Layer 5 of a small transformer language model trained on English Wikipedia (16 layers, counted from 0, width 64). Numbers have three digits each and are written without spaces.
A neuron's activation on a vector x is SiLU(gate . x) times (in . x), where the dot is the dot product.
The model reads these tokens: " and" " o" "b" "s" "erv" "ed" " the" " T" "al" "-" "S" "h" "an" "ar" " r" "it" "ual" " at" " the" " V" "ul" "c" "an" " comp" "ound" " in" " S" "a" "us" "al" "it" "o"

The vector x that enters this layer's MLP at each token. A number n stands for (n - 500) times 0.0088.
0 " and": 612510656541595660741517589359548511407428412563453555448410354490672548517700408374648534532461474550386392448528491471575503356522495548407494337260526663503605648587877630878353336515569538
1 " o": 604548661507529602641494528406528494410373433517547551395488400541588566592707361425605614404489421588405340417535513429551511358429531527396575330383575733419612635459970532914407364630543500
2 "b": 505497637518492481692562639467573484456409444556462486500462392571698559572691395502669568476621478566410348495475490449548568335410478542438532320351548699362617695563936545856315297604564554
3 "s": 579501629609480553638535583456540429458381504514552561475487354497618539540716425438673590483554424585461335453438474468613584275448444519397570317322544737510607654562912625835309292587586511
4 "erv": 532516649590502522649571578412583540496409451583540524492429508538577585560668396351690586510545531603400402478496481359661526366477438478450515292271547764449628626534862542861345266681594476
5 "ed": 538567620602542570665529551477562523487386512505538474524486388555605481637721406415688570482550425640437325483433509427602558383499453537416579334295591784421620603526856624874255323576583537
6 " the": 599563663492501593663525602344556510476421457532520514402493410590627522569761385378647570524429427588416428460519495495645530385449526524369467331311592684418598657502862625885284312581540512
7 " T": 529435662511524583745466595387598489505378479537528514468487398604600568586696468353613539409534482643349366404474602414598564417441443490424549303349536721421563634568940551860323310548580496
8 "al": 574542650535467591684547584419573524488348474464533520463507417555631534505726386484653613545533457622374439503492436474553560293451470518404518298359615754375527678535942581850339346623587511
9 "-": 539489619531549563678539563346524508492374516471533545516509343617602637607739390362602614416483395577403383489463516410581492313471454548417513359310516719416620644595904579804276325570621547
10 "S": 564443642513488575636519625346570419456321442499527576423481348536610546522676442435639596407545420643415401485456601483573547361406440503407548297318527764479581657566893578836273331595587481
11 "h": 569461677572529562649590623420569432520417448599574513497547342519645567573722447473616595505590426609408405505481481491581536315404441463390541360357521728412581641602943564787265341685602523
12 "an": 534580659573424594653514575398554495488348487514509514435518464475627546574690395413621610491539428612437434508450420481586586402508448449416584300322595765376573635539921607887337303663606473
13 "ar": 507549628532464597629554599380578491508315445495517481448490429566649560576714403394649606527627440603372399528488450457576616347508419487434550317384587756378567593529932587871345295592584512
14 " r": 510573614495560554716558621457582473504401444469561605422486393553640519561707375469590524459512425544469404494529608403573560358488431491500560296322568722408579675533937595832257287603619420
15 "it": 545546616541497583620526565428550525449348413553539536527471432547650537587703475422648617435573413616401424461419502433557585360455437479408526342318499772417608541489947560833244330714587536
16 "ual": 580484614477499583667540577399587589524367456495579512500495393594619519529704356477661584486503478583435451476474469433558532377455450570407539319347660792396541605491932556914294341649579526
17 " at": 536520681581568612632569644376551470459435512507521498449467367592544543575728386420558594511420454617451402485446572449610558364393514453473591291290556737419620603549869618862248330550624455
18 " the": 613566642492494565668520617346559506498423446511518521417508403599636524566763369391624578518419426609402451470510490480643539378432507502346488351317593701420598649493879620879287332585558517
19 " V": 510450628505484511680548608388580533511404471542517518526463310549562582598659424393578579450513461694340355419507477373586547387435459489415530319303482762450614615550968527855380305605634471
20 "ul": 572560666569464558598507617357587532476356453526509543527483504608624566577707374444646614499552493571372451469455439420547562345426401484347561310346557736384577586536912536865327293667571493
21 "c": 495539615615490487661606606427527534526393472528487532489467338545642585540659352449688589491511536647372386460488498418502597359464426468455549319412515716396591604536956581859268316625650511
22 "an": 541575657580423586654515581391566494501358478510511523435516451499633548576692391420617613484530414630441438512435402475584584413488444441423590304325588760392564631534928614883336308657604479
23 " comp": 553475611517559553697525538450611447512399395511616517509474335545664561610624361349599602433538449606417394484504524367548492311483448495434567360382557743440588566424976568874311348661612534
24 "ound": 571524622596566569684459602451572521517419479521556551516458423611612561544723440404653543480504474601475459521467468463641548379430413491437554313309570780363599515485894613896238319634580496
25 " in": 586529617580512594679624608398573474481350466503584510438465413606565560541724368375577586519412442571422460516444571393577540391473501510456638282298556779458597602501893601882293374584617519
26 " S": 527482649537481566654520638373601407503366435511540613446499335581597568565704417439577550421521401638391396443419568461603504403370413507389565294336510752474616673538904584864341340569559515
27 "a": 603507612579456566710519586412588432534374444513469555480545438571610554548713384480611672474564423614433399438452375442546571384465501505386568299361562748442600653562919623847348319629619534
28 "us": 618521634579527563635489563396545439474384485502512575496527439572631595547728375398646676483550466650419379432532420394545582359498411460397547308340549781502550577497895608849325311626602468
29 "al": 576552639546466582680572594399587512481365461482559540463500411598635536523726385496636623538531440647393459494498421466557566341459439505425512290365625753380515674515942578856333347607603513
30 "it": 546547612553510576614537564405572516445356401560554549527465424575649541594689479434638611431580398636410447450435480425555585394458427467414516334320502773422587545479951569834235333694604536
31 "o": 547483607570512607661562559375549443545403484486480550471537392565617537567696384411632674411556398645444372446477394433564567461512473469456553308359593755447610617523924598851299272611642501

Each question shows the input weights of one neuron of the MLP. A number n stands for (n - 500) times 0.002.

n59 gate: 496507673493465518430575653593514595365707326462586514625601588569404505337475436412586530455511344304399607541528452627563664552483560501495522558509463585585443454415475447661592382381331487
n59 in: 483415509459542353510623520372405442386500303457637561524515511404420530507556613466557384434511347446505461541585521540542752612686608658552607585683420589480547518357537573601582508436441534
On which token does it fire most, and how strongly? 11 "h", at about 0.095

n86 gate: 318510465469458481593732580293758582679670569489480695344617551442365539425635579507672313531423610452439370617463413567458568473650566407340483722493436398357417596285608613453493693474647409
n86 in: 384524634409554481451497526407643527367492448471529397495656425539544493395585646430534505481539515435479566579504607511325515557687409575605545635469631413493678714364468478491530357577473513
Its two highest activations, in order, are on tokens 14 " r", 6 " the"

n15 gate: 305477492610683495698517698468481578474610434480586615382632627640560553386444488403440614536381671506440301604435480691632438372542511591549658437431480420560520713437484427517656785377447606
n15 in: 463392546488410489478428542378582683464452492453548627438555333492642326532712451394476571485578583536466567408456459534544343415554557523537553311605488473551399546492390454292477413381599622
Which token does this neuron like most? 0 " and"

n156 gate: 504430450588652413456551521511523590713518565280453456607540545611317658578358530430453407472297648455440457644582357518367449441455319624305532433434555465422525455515539347511422551584587380
n156 in: 568614502486548560556477476466510503491531484555604425504578452452605471581411611514416481482680448350568470273656574527573513415617590477507539448682466620456625324264515389527522475503559677
Which token does this neuron like most? 10 "S"

n189 gate: 381558784486619224434569371446472322448403488607669545657720611373283555499436538584786501422294504608681753444398530441544556497477584622602536498617488538329356658734475493491315652672546358
n189 in: 583562474468574462578660560558737486489435601300475695564574489591355448532499498500421417407438658619362368591706515503330605511408557436448341618431345390479361452389600767421487446662308542
On which token does it fire most, and how strongly? 21 "c", at about 0.12

n159 gate: 521475423460529479482448630468490594472640410613413697520396524477263499485533537486606633538462467493410429481570504541484459487510437475484453282555543330421467545569576458509648459382553621
n159 in: 418537528570590506483416539553496447544421469483482421599600695520343533494544379549522399468519526461458533456359515528402525498419411431478566574516499377450570585543540581532467447469476617
Which token does this neuron like most? 20 "ul"

n177 gate: 666454552448456575567445552627660569654469485427342452531583657396521589546352576492426633464269377550630464494360518459341653498411616515458602586395442458603522656401639441480572592668364682
n177 in: 677424496450509419555523441512598456592560346450413531472360589579499597670439526523489543509465340553569513412582498474398672495518535447490601555410494494524328591542525468503621547660314552
On which token does it fire most, and how strongly? 27 "a", at about 0.62

n54 gate: 553533313539460524480529621559497770751597396531475458589510364449638516509520381246436558451371504609574534676220547454486629428335466467586702554456368378372557567541521340355630473492552436
n54 in: 531497405542509520471649661470507485637472518380517601553567438646560395485526546561486590480406707368598400474273617561580539506732425500385518577305449636519540478445522383446701512398359446
Which token does this neuron like most? 1 " o"

n27 gate: 569476451458429391498566376603444409573572552428452462551397439422527551764635390526477652489540350478649682470462673597601441521638419392459393462616533380502465455435531441457385370531589487
n27 in: 484454393491565525480456521396411553461531384546551501420544566390569541356424484459465484560378489520528438434494379415570549518360646658598647456525465605577549529460377482552400524575472496
On which token does it fire most, and how strongly? 7 " T", at about 0.12

n138 gate: 436292234379645463393530439551550823552671543477516653548570515636574588618354411456388582560539474379618451391595503428576452587639493471312580481447520481476569527489587620575504528360499431
n138 in: 518421521494535393402468413430581567523689510544393513370521520421533585284474465615288611705549374429450493325637633482556547444578451482347557414607610452411544389519540456531370409406573466
Which token does this neuron like most? 15 "it"

n68 gate: 399755585500487493646579285497549450474364401526470469385512489515473659491473545488536341300491608672570419518513534362334573482232676369355455769507421691534576693556380488490538524290451615
n68 in: 497667565470535411475563450719473381407546546479445492429596456585521568579498434333508551526408479764508601702469540590666413632539627673655539588490438565443310488442455434570396505547421476
On which token does it fire most, and how strongly? 20 "ul", at about 0.21

n11 gate: 530517539557424428468548556460575418451389572569613475433496481513511495428591448476388557515529482551591329455615510679580479514639519565479371435499611563452411298517398452532472494320510403
n11 in: 528447447528523577552525547538487574455534457533511503447531497625453371559534480507477538417509449540466428498499506502471447609457465506634445412443472551543514514471433541485468447524417518
On which three tokens does it fire most, strongest first? 6 " the", 17 " at", 5 "ed"

n150 gate: 563468466396459416629569405454388534516511478268652325590396512451580469396505578554461671466561681483650478508450474547392531487383467378461423379530642445533685462479346581673369571514438523
n150 in: 559483454326486628558508511582519522684454556591437451355569360546450351499618463493598484531517588621582487559342448492588390527510306548517528576463354407401461436496341511616406552534554531
Its two highest activations, in order, are on tokens 16 "ual", 24 "ound"

n162 gate: 511619550488628669380461582489685485293357586600488548423746601623366526569479572487429504488524534263462439542714605538403338573586546398377513359550576681573582560487433571519532755297589403
n162 in: 514488528498547617574594471377513582437460476448471331544529495469382521474418491437376561412472728382599510507502522321352554507484413497469474456414638475609571535735443612492363580535581516
Which token does this neuron like most? 25 " in"

n140 gate: 573428434498632366597451434463521754495617548612639342498521536463554431263486466587495389482445501495441325677491622512666431684400594461506426505771720538644528568298523322719695353471488507
n140 in: 423402540641512374435500620438666490537502394289483509574479424400549592382455632536216590523478407476394416612576529479546502376608601393498444438625742348622446434445545483561555432728368621
Which token does this neuron like most? 5 "ed"

n71 gate: 463531558655539480573466494482527441320405471572510432637369487531539499387444560383572499537449446488443471552538523564639374611537486481520534454519624343507578466426384427624551438502433472
n71 in: 486484566494498536519470428394510527515456541511602437518476634429508588479335479458499543449616478469569515356437526478594601480446316455350456444661581343581487459548483498639466547545538481
Its two highest activations, in order, are on tokens 4 "erv", 14 " r"

n41 gate: 463580484511489522528539562503472545457391596502367470546550641573436433365534453438453488494489516579449427635605372522518398434421422485318461547554443355603579459462442718456405474671590481
n41 in: 513398526372432414420456531494480457548524520463526431581483551444521563407551492544398548580504484437470435478358559558525658483593485428494498513576554520557552420523587378501525416368549443
On which token does it fire most, and how strongly? 1 " o", at about 0.14

n64 gate: 475360476488585573424781477324567581564428528492630414470496502594603448556396419472416451313477347588425440479624404511542528504574547516548500479548456571530429602552405436496502549535320495
n64 in: 572369460513541604379658465405543465557553546481485509531379428412460509493335620423424471373545448530424558484592412409466401437449490385575386411518551405435506512491546652621471498606312560
On which token does it fire most, and how strongly? 31 "o", at about 0.2

n169 gate: 587449470488559631525471599499340780347544510472628489454679556746558511764444406346589471491507369464586547470496479579676636590642492403702585370584340472549397512519446460523553510509415445
n169 in: 580500446514517586623445672556350601488548663623498555383570605722510602552233628509551595548437492389433460528567562404421392585566555404584494427475514600450602412384533549464573447703379446
Which token does this neuron like most? 3 "s"

n97 gate: 392400245487503793551354781542461520652608583581557524403677568455579637574286567526418450518414503595363430508491509557470495517513462446473596531592454696356584515712293593681521616562525480
n97 in: 405507574301594463570542265336514541564415572497507499519648525544435524469495407547488519606470518463477439405356473357553458467356417362484578594343478301566392425601521581508382517634384571
Its two highest activations, in order, are on tokens 7 " T", 26 " S"

n77 gate: 493431572522430487338409567506483440580459537615463319479548509436493589481535505553365552461355504417571558708670561521495511574617518510588301284448587449511641419478584444458483507604632422
n77 in: 553534411445441513500605550541408560442463534562699518631535510437417364451650555454477507405650596430446505405521484521344495612519600407452466480660538609578735417540568603439467524431563537
Its two highest activations, in order, are on tokens 0 " and", 26 " S"

n83 gate: 567448522505480365544467501462442474712368521587571304595414519505362342428633403510511390399460601511515663567593486401388640392451549376509475370523435393629678594336496585437585444753392485
n83 in: 435446452504447485584467522490499411591495641648466289502361483581395468429466302428661466458468553595607561623498438541389475355472463303429586556366380458569563654520572604366581512538524506
Its two highest activations, in order, are on tokens 4 "erv", 21 "c"

n124 gate: 557412351310458565564406568496388808548434602444564441400572338580486522510556390378491616501508554512410494645436529512584542444397422592396579654320432444452511465479472534373423821467593487
n124 in: 434458480474330421592407481485465655567445482387660436483430381524505522500421495446515597393539414506433502490498520602536474332593390468423503600390550495561503569462442521400439592385597476
Which token does this neuron like most? 9 "-"

n52 gate: 589615553562523408647602401520706452385466542602548501466491430461356403411367452348550431368482563609479490563646478441566540484482605532415388402606597429516593513521504577508609608472452364
n52 in: 459527472329481520663443441436452578379621508600587542549526627656298405483490525406501429396482535548521386655517492512345485535397445475450565394494509460441517534547585617536553570378394467
Its two highest activations, in order, are on tokens 1 " o", 7 " T"

n37 gate: 494560573490594452511439549563275507451424442598493484386574451533564514437322497425551476566503612432539414550424543471467408505554638519445462617382569545417511607628426517488542479604640466
n37 in: 538512478521486651386545451466728640522489541592433481510545518570612588511593575523561460445514492492555496566531445533464419493548568527541460466459343485585379508394521460412523414407525494
On which token does it fire most, and how strongly? 26 " S", at about 0.15

n2 gate: 356403475527697434473551328318717580602624485525487474568379571609420454477411578498478426596365320472611461434566412497511726348437575384442523663396371528477427590534641565513619453552394486
n2 in: 483330447476638425497395415632591716486523484552584448340356572516543410360439523665375483480383473420342368504546430486534643413530522362484522437610435609551599622564460511520477420458503534
On which token does it fire most, and how strongly? 19 " V", at about 0.19

n165 gate: 533617446625351298496555599457588442267484425535497382538396479568438616330613535473586522420558413550538478707411604553712475510244598488595518499394593481473316552487526422299674390492445480
n165 in: 559353424526441260562335284484538424504546589420465488484375577436533616517462556409570429437398403605452545429531591680563625494462485476424439483590554326633491519457648510530529429580599613
Which token does this neuron like most? 10 "S"

n117 gate: 597519641197414569365509594500479462608426384517432555466658329452604487557606449267607548456434628374681582595303606440482558569472271442624412639405407442447550465610505387431573462367535450
n117 in: 418507537518656498564442360495646540241571626539639437543476578601374521558510421597418469583480579452494337400715427564415363525650533612442623416490593601549579555444503534491366648556545587
Its two highest activations, in order, are on tokens 9 "-", 14 " r"

n109 gate: 533372422518449372403634646479457695598580450391571608476714506366596456464599620357648401417498544527634503546264526373562544448313409391524504728351468462400377379437646476391657423299531616
n109 in: 528489629430450492523542539444448642633521463497559631478638402464378403495587606453471505516533544406566387529226438539422569545402558454575421652411498481388537358418604445485593512348567569
Which token does this neuron like most? 28 "us"

n58 gate: 421417511462487441474512483449581445493458655608505380445562453546476433441466512474486521470414514475538475544621469480577454485557630453483490555458505524532478394474570525566568387395494448
n58 in: 527518472513533513499475477503459520593509442511515480509469426528503443576500459490418512486540463514525570335532507478476453446493467406524482467434500450436442514546477529478408525493529403
Its two highest activations, in order, are on tokens 17 " at", 19 " V"

n43 gate: 439531436440467615701465593438509455449481507612599538420548593524559365450426549396352433494476536662574280424453301481442458364326495561440500389510544429542464342773488617504477731467360534
n43 in: 569403734441524433560450612464493508356466330368438490556628693372537529525404455364474505432424422553631562378546426424619581589399576687443623398667295566558562445495387589541466576538469546
Which token does this neuron like most? 27 "a"

n119 gate: 465307581585429488480410487465478541381521402798365507433452524287236340620313332501410652444299389589433608587510675629513721447502546519625540402509504510499726444415347643590496450558508689
n119 in: 462563527284441382493430510469249387466498558403465620381364307449648341710518404532462517585654378365439447422398647525453554470512489557508424573550612546531504382562482359433530360512679570
Which token does this neuron like most? 24 "ound"

n4 gate: 609223311580553531488618351516270531496705307474535686520372437492405515662421609429507433358406335443391389611388484431541510482332559359625520564564438605537512272800515667513519562645578536
n4 in: 511633495473431434305309564442631485428422459480475369413607505510589552369616491614561444597393427474609536478522549392359454425552593545530471654608592578637494509308459415618677175508508539
Which token does this neuron like most? 7 " T"

n22 gate: 325386675488415546499385385444544418555505328383667557564511521505424466473533576493531427699405488421525549466501486496311553537420662593647342523596452555447584572333456528557359322364591544
n22 in: 434482374513587561658397641349490484561436456556376584542619502508389644632501473567412444488570606523557532464582529574504648451452564532506591537415516428506457489477596447421594512610464654
Which token does this neuron like most? 7 " T"

n44 gate: 404556436441537522333483336418613572514609514487495607603510417553478288556433624447632582485467441534510320525415544386514532587574571357425538451508616369500495501471544500496402475538490482
n44 in: 404503481442412571538498382615607460540540493510464485349428606526479372558438538492515493544479457496409392606382479416487528488560299512497414458573655481625615393481379447617385437538505336
Which token does this neuron like most? 5 "ed"

n161 gate: 569535462428600532352486561581574630283420444611532646562602498579429536626559450455494578661608580376374492516560477465588466531526466522496492528503513344437551685547550456476483702366587402
n161 in: 414470567504571452517552334453403536470346487478536435577485291426351423567408486528553462427587527522646632464467523603565564610548399488557544570568640482503486684571618544550560538535440424
On which token does it fire most, and how strongly? 28 "us", at about 0.073

n32 gate: 325474595437380697585258364462610535501434447735489633635573515641388686477525550453535525508438469368701562784427370508276372469364428471462502578520600634623593726569523719432470629441287410
n32 in: 497430444588550421509413462542625547601367536516345527421549592451472536279455429595441542392532633618329464420605444353468591515419500430520458636351314498437449538424481476599611413562396468
Which token does this neuron like most? 27 "a"

n179 gate: 536346549504417447417475562529463527560530365647483461450586625362488497510502405525394627542298478512530449649349403573570381560387417539669534321527583519571559549687412483576488508457425486
n179 in: 440388652466519513503275428500411495543603376446417558406585555509461609584394433492486552498327517674598552487519464504625497448477504538615609482423453558401404513511453519564482561552383559
On which token does it fire most, and how strongly? 17 " at", at about 0.18

n31 gate: 418383449558517463439456473537527433414614532526569529673653703463459529405424566525510346656454330475526347645727429349336464522492607406553408387620399629427578521522403692735520380214630588
n31 in: 636573479519566558452446409442536673532368602586476502528427354449409578531480554510535434428511537420490580589521511304382511486372611279514331556594488430540363482511424541673374476462593483
Which token does this neuron like most? 26 " S"

n106 gate: 421463618451387472557552414594452502402455495718416470383590612576401430513459411393478508563381462470718583710460510606459586533421517707482704552493559612589510494596589512471519530312550713
n106 in: 491516410465624446536378368552403481437509573639447466576592635511375520386492580602463504606430446458418554558608576613543476531522531383564534390487585523532555531527540666609516419454539504
On which token does it fire most, and how strongly? 23 " comp", at about 0.2